Layer 2 of a small transformer language model trained on English Wikipedia (12 layers, counted from 0, width 128). Numbers have three digits each and are written without spaces.
Take only the direct path to the model's output, skipping the later layers: a vector added to the residual stream pushes a token's score in proportion to its dot product with that token's output vector.

Output vectors of the tokens that the questions are about. A number n stands for (n - 500) times 0.0059.
"|---": 627515554655475568428521585654485493345516473470497667645361358436357574458649500521613427594615569517460469632433550303144439473728352619546565345480398339447697587525584425672633559574668477463584532511550437594508021440483466436475584413602513427600397395229579572632587490352597555560630558365554400440560412547597394532598443569644626365371441375468498519453615427467308252586549
" attack": 604497565507512491481495549523503517474509499451490518521498488474512572499515447441550462483468528481471453518407542437441395463505459508470501440539486453492563508478513454501494523497546549503434507481525384539479347511498534516562559512537465505548460507425549493497580544582484554494473515472574520513490492556550489615520489449534495400472488516497502479515562518492491403550528
"ae": 537543519474560530486535616506449486483555520468577540427426503540496451434485543427503563544528462466551502576450580483379529552505466530465469492435430422487549468426501576517484500525501483578529546449513477483497472460433563427519477428497500542484465491433505459615493563511504556471479545546546562479463480487563472530531497489520573493573503514476501500428450519508440363522496
"gy": 515533543536423481545556586540548463472488498543516496581400465501495532491595401490530587497465482506500455533511559590371436508569416491471543501580548483388578510511543485550432598550492505402527482513564488488461416532527505435471526428505483478502454434388537507492474484492541523513511547531562537508409526529496368494446490484519530452404551417429503469534588499479539413577578
"ice": 552571516491438463474530568506515460568494512507419523475443560534476541475487523506546478525585506487493472445501446409404500500578436575573580466525543489422561490555490518462483385399485492548517418558553567466490474501540483453472485507511550386546445461417475499463583434510421587457521435487469533505526566524545527502579564490460514424457391570467516562595475492537527414543571
"Career": 546422533530470526447495548581462504553591439515453535505500521536470460439517468537479527504578526534429515673454516387343480451467460558483470451531504526528595505512527377566516481577518421426497505579492540489526329416512501444513564519585520569528582458337535446545518491455439614535539495468507532528504426511594430505489514447558543468496536520541509436558504483430428453487475
"uation": 622533526544487480531558600511447525403435493510461572398490498525468547415609464558536487510491557436407592472477579395333490509568522521449544446371496464559552538586479498556488570475417490444525440485530573582496370503512615543536534469586510539557517453400472508513516512487543488468570501493542418527520487505509496588529512526559460433525552458424445460350620415456424421588388
"ical": 606541535487394408466562578502540385530552480534471535458468477470469463471505557472613525547534405568464537563481508349386434486554468552411490563483517417492542562507529562585594501517487401574549547573575543459550428532446454482520530516555463543481509471427463501489546457566435423496526496563388519475484496567567459498475489542419505465477434507504504498497504551417509389575549
"hip": 555461521573516542478541557566486564393406539534516492557410363496546529377522590484604506507492535465445515469380564463386510359573540537434544417558437462506524562505447507438534584471546550491564377555530510496579441412504622526444491450513505582456478404421492480471430594473549457496504588514518551474535540591531605480568570453664421361487547524370453539345542486425548386568531
"d": 490514506609473460463514512499564552554567584513475457518495459477562462521457405515487479482468487511489547505615520527428467535493487472554474431532476543510517572497532530438498476478556509460491516519590461437449484484553548518587533397422483575537490444457499419521499482421479421488502530517462522565500524467483547545505591452548502497474474379458530495520507504515493429490513
"st": 523548475539459500469595428490445528556481480506452458450557460513500477557542443472447498487483562460541512503539506530424385557551431614444533489579514508528535477494602506485472521441529474586548426507541508465473463492564467515562549498431484545531507497466474603463497467503500396579530422548484486577558525451494499548488464502431492453506441416491479493542513517558526411465517
"ther": 538481585562478455487553531553573506513418571610455487503464456482516574467471551356557430573517482443554522575525467504380490449610473456529520461563473455403616500524571460595554538462426505481623379449501453541563423445521564504485544451483401468478483408400476514511480523543444503548587480536506451493514538518593482506531449587522445454410450485499501498512538558500452423562471
"icles": 606451624576427485426529542514474530479436528534580489482479534535556506454560509511589431520555534470448411579544510468341520466505492545445511533484446499428554594446460527563558568576522473477485509542498499489555376436448479448536504438552459460464522405418625503475543541397473503614643427545470444423511496477563480508475446573488480489534499519513493404560543466515466341525541
"bon": 551502520472416540550538543526570552437522516479407638476459543534479408506571499469459544523480455531549622515461492449328530503515375544562492477585443412499547471536492505621518569559558466413504564362531554527408380404502555436349568450485494578479525484421527531501507512474424568494528518477478456442582514585477506581549450526581469473500557423538568480457473488499494383541485
" debut": 628513505503463440477511487545510477430471527503586595479496421481501484504506537459523607528520535428499470588440622451416513423606474473559503545480451543421519412483533382587531487586503436473469581558479472493517406431524463464463594459480512568457507422430539606573472536454461457419519556464596480466447459567494483621558475481502491409471525509444540462546588423579496410566516

Each question shows what one neuron of this layer's MLP adds at an activation of 1. A number n stands for (n - 500) times 0.0014.

n42: 336474643419519369457593507316409578433663657487500404466510395439373464269465671403552458619412780514700760461408611518636455594657546500546366607643450359626570613500620477484417415680526517605481398380525500513479379477299682311653315481450631407471408438401472758373398316551457430567480297479518497387454539506497541524524481380465653592488591705560645553351579724607406339489360
Which two tokens does it push up most, strongest first? "ae", "ther"

n99: 644515419446463208706515423503374538490430526484470425608858441399605396347459365585383378607465724477482490596344302469590500462529428476506512425542417594570578574497587540455366567433513563542428600621414454463364490389464631625422616528620331519528392682328582544491491680491575345575572506453653493676424586494458380434443352335257300603567526730651373539329491556469541582706606
Which three tokens does it push up most, strongest first? " attack", "st", "uation"

n195: 644464508340473431448314470608582432595527565401324443342611377468620517507587431480500382415569346572599443194364822440555485382476654510577606584402430540511339392560452344535518524488490704787436396266526486713395635524371507551484413497545404439503400593350585438406536650344672680690546362427531511483640390421426487587334523538657333459602503388468681280594570528549568740841546
Which two tokens does it push up most, strongest first? " attack", "uation"

n94: 438604643446500530598497580365466662503434603479508458608666600539525491675296357536506461461470612551486453343566419401474609471433562600605556421534517500699552261707446492476537375642446692479340491554370519558381444482552385649426454680568409453459639488547471328423394615464354538447553771417355411446425425622517360473433695578432344488523406313456551718631576488322340536569408
Pushed down most: "ae"

n165: 597521609442482453302447660248433385789511406569419439306421335429485532310479631321578635632529493515427526565590463583229461643362646514769466615249804435402403428430548529617426391470637387358489643565479504472314338504269473382633460545548529379603544478354459328511640468383378634493522552404427557679692312675632566398614619380571659547822688555571633566674395362559276496437469
Pushed up most: "Career"

n41: 564645431477723523664497241558685589541593102549481604469534474460561464529587270458459565419629629385589483434596456676581412419566268440488417655554395476369451382632475532580463640515642273573464441466437402494344558257450716778475547471604550383678519490611443448264353674264493526477408412563548472526615408497519427629497465454393649513418576601313441534470488534648556471616478
Pushed up most: "st"

n85: 574576454507358397570340460403613447561484474474485448404545577678361595367474620376556636552298773497263582520610524450379465260566506503534343596641564562459394514426351585523614351395507452782516411628513611487269435746540531719640533677513322542635290341441484601555491426485571384474547509398478159389612490637475401548521637534518429500386474540439441554587540778378464435601481
Pushed down most: "ae"

n57: 625503393458538536470412566623339345417506473422634565489453488392491639516468575453424594535542497544534373344500722513573452650461422273390517637500451443484321431634297697470564527381336447716430568531560552659421630515621487494579621423354467371666520479580662535453607430572521439430497511538453604603458592494452509457629460475379257509406515734285461676555344491409434506624363
Pushed up most: "ice"

n16: 280570539753437707585462529583618466383618523534745586775532507436500243409563657586529433372389544240445461740496441268612597248424532536546560525426471712261415500504428497592651508455496722661418318406558609349317367315300604539475677500446321231567379660129710628240579315634336633378547413658538612369542435518660599517608390447582596450584557570520565508344592660425489312546576
Pushed down most: "st"

n23: 390400856529331626458603408273214529533744555266407440600574456410398411637578393573494399465600531463682667326634483465551507228474488530500521605592453591574599591592418469344493516509407286429443467555506615357553630593604564731573406460539516541531461626471396476597594563417460437613493525503496534601381580370449559355645485494497620365525577272404633493628518635444362402223436
Which three tokens does it push up most, strongest first? "d", "st", "Career"

n258: 390527508471545334547440453364650448510566626595608568546476554488365402604571298438606474506335545607339647622373313393427539514596491775698488475473459493448468389311488488563544613658355514377542387335427510529551428454523524531311413535540451371577482658692484674284475712506544369510365390444581649477283602468676510521680532558465423497607302674564435453293328672737723617295516
Which three tokens does it push up most, strongest first? "bon", "ther", "ice"

n163: 570526477507503619649380543393653493443668507477460474398500398476503607396660550477512594684536490310343582507466514586395563518490650484481687475202620296493472666765463339550473553339336490556490315447361832637576697526517576469519380664607352471612356572610622355458332455555483561465561535493478258516353484335469687503517329448529611540484385373483426567624274473429477597708403
Pushed up most: "uation"

n202: 488488791654472388580199691496601285493428297547672532375327591537574368492504525511704500425348402557649623399414679614650435284634473387368571503665719447402569766470317513584471674507388583627557601387361507542599272432350492598554646313441406535581554692621569374422401303350422426542456428450605279571349507681524573555451493720503541370659637339552391408479574245461514628528349
Pushed up most: "uation"

n159: 229209606642397521680497579307426524538452404456357429455475500459433256470437510574638604625551537482654571562521324552533340240363497610388490650577296281493336612580542220693497507432643400634470603607631587738399359446420518720596472467660514731537596377557425637560390497563447321477728572536328450517497480734455559580439586487423529589477329465535545524449506430355572429679393
Pushed down most: "ice"

n71: 461557358642442690456680650536366718673473540480336667481531287441418493391513420434497389418597620444567497507503565738598694397533571531466332618497494381715348406436522414554415393488348531343396535588465473381442475431493468209541758599466473601351376523500550283578378390672425587494531627489426437670500477452578538506444689509539494410408620604582578834375593449634427582489231
Pushed up most: "Career"

n29: 661438388288435473432439603616458447483667336640453299632517403662459576372552682714276510434503614268638483691451597398582560479570522509509534444469390676343607303357654476419555433524530284587493486547638691584423434321510479469421524571459390497529728527373487683569431611630428490354610548383399532520430430400522449530359571364314669356545610626479585602557469222656383632343681
Pushed down most: "d"

n129: 394659581668424642464309519657409507547634500648681507527717644602522511477503376434437521420645559567422397677548536400600564451500421356377490576576408414201319504374327409585489489657412511496680412370537468633585515482622660602314218486572546649379331525520473485538650421271572572428696561470725444350514440452338653634719640487541387401497447536576477252367405591496486305164756
Pushed down most: "ical"

n144: 485750593465366588614529426420540458439493356591369331629708565399687375446411737493470579317595442555298591634270601408371328564511464380569362543325388485518253489615626509507486514557581270613548434785362439755431641626500552520470557476650419641737395493543327419356454527422586462671630480437555263535549430405497530395644534510396569465547619507731503561372451486752353365212674
Pushed down most: "gy"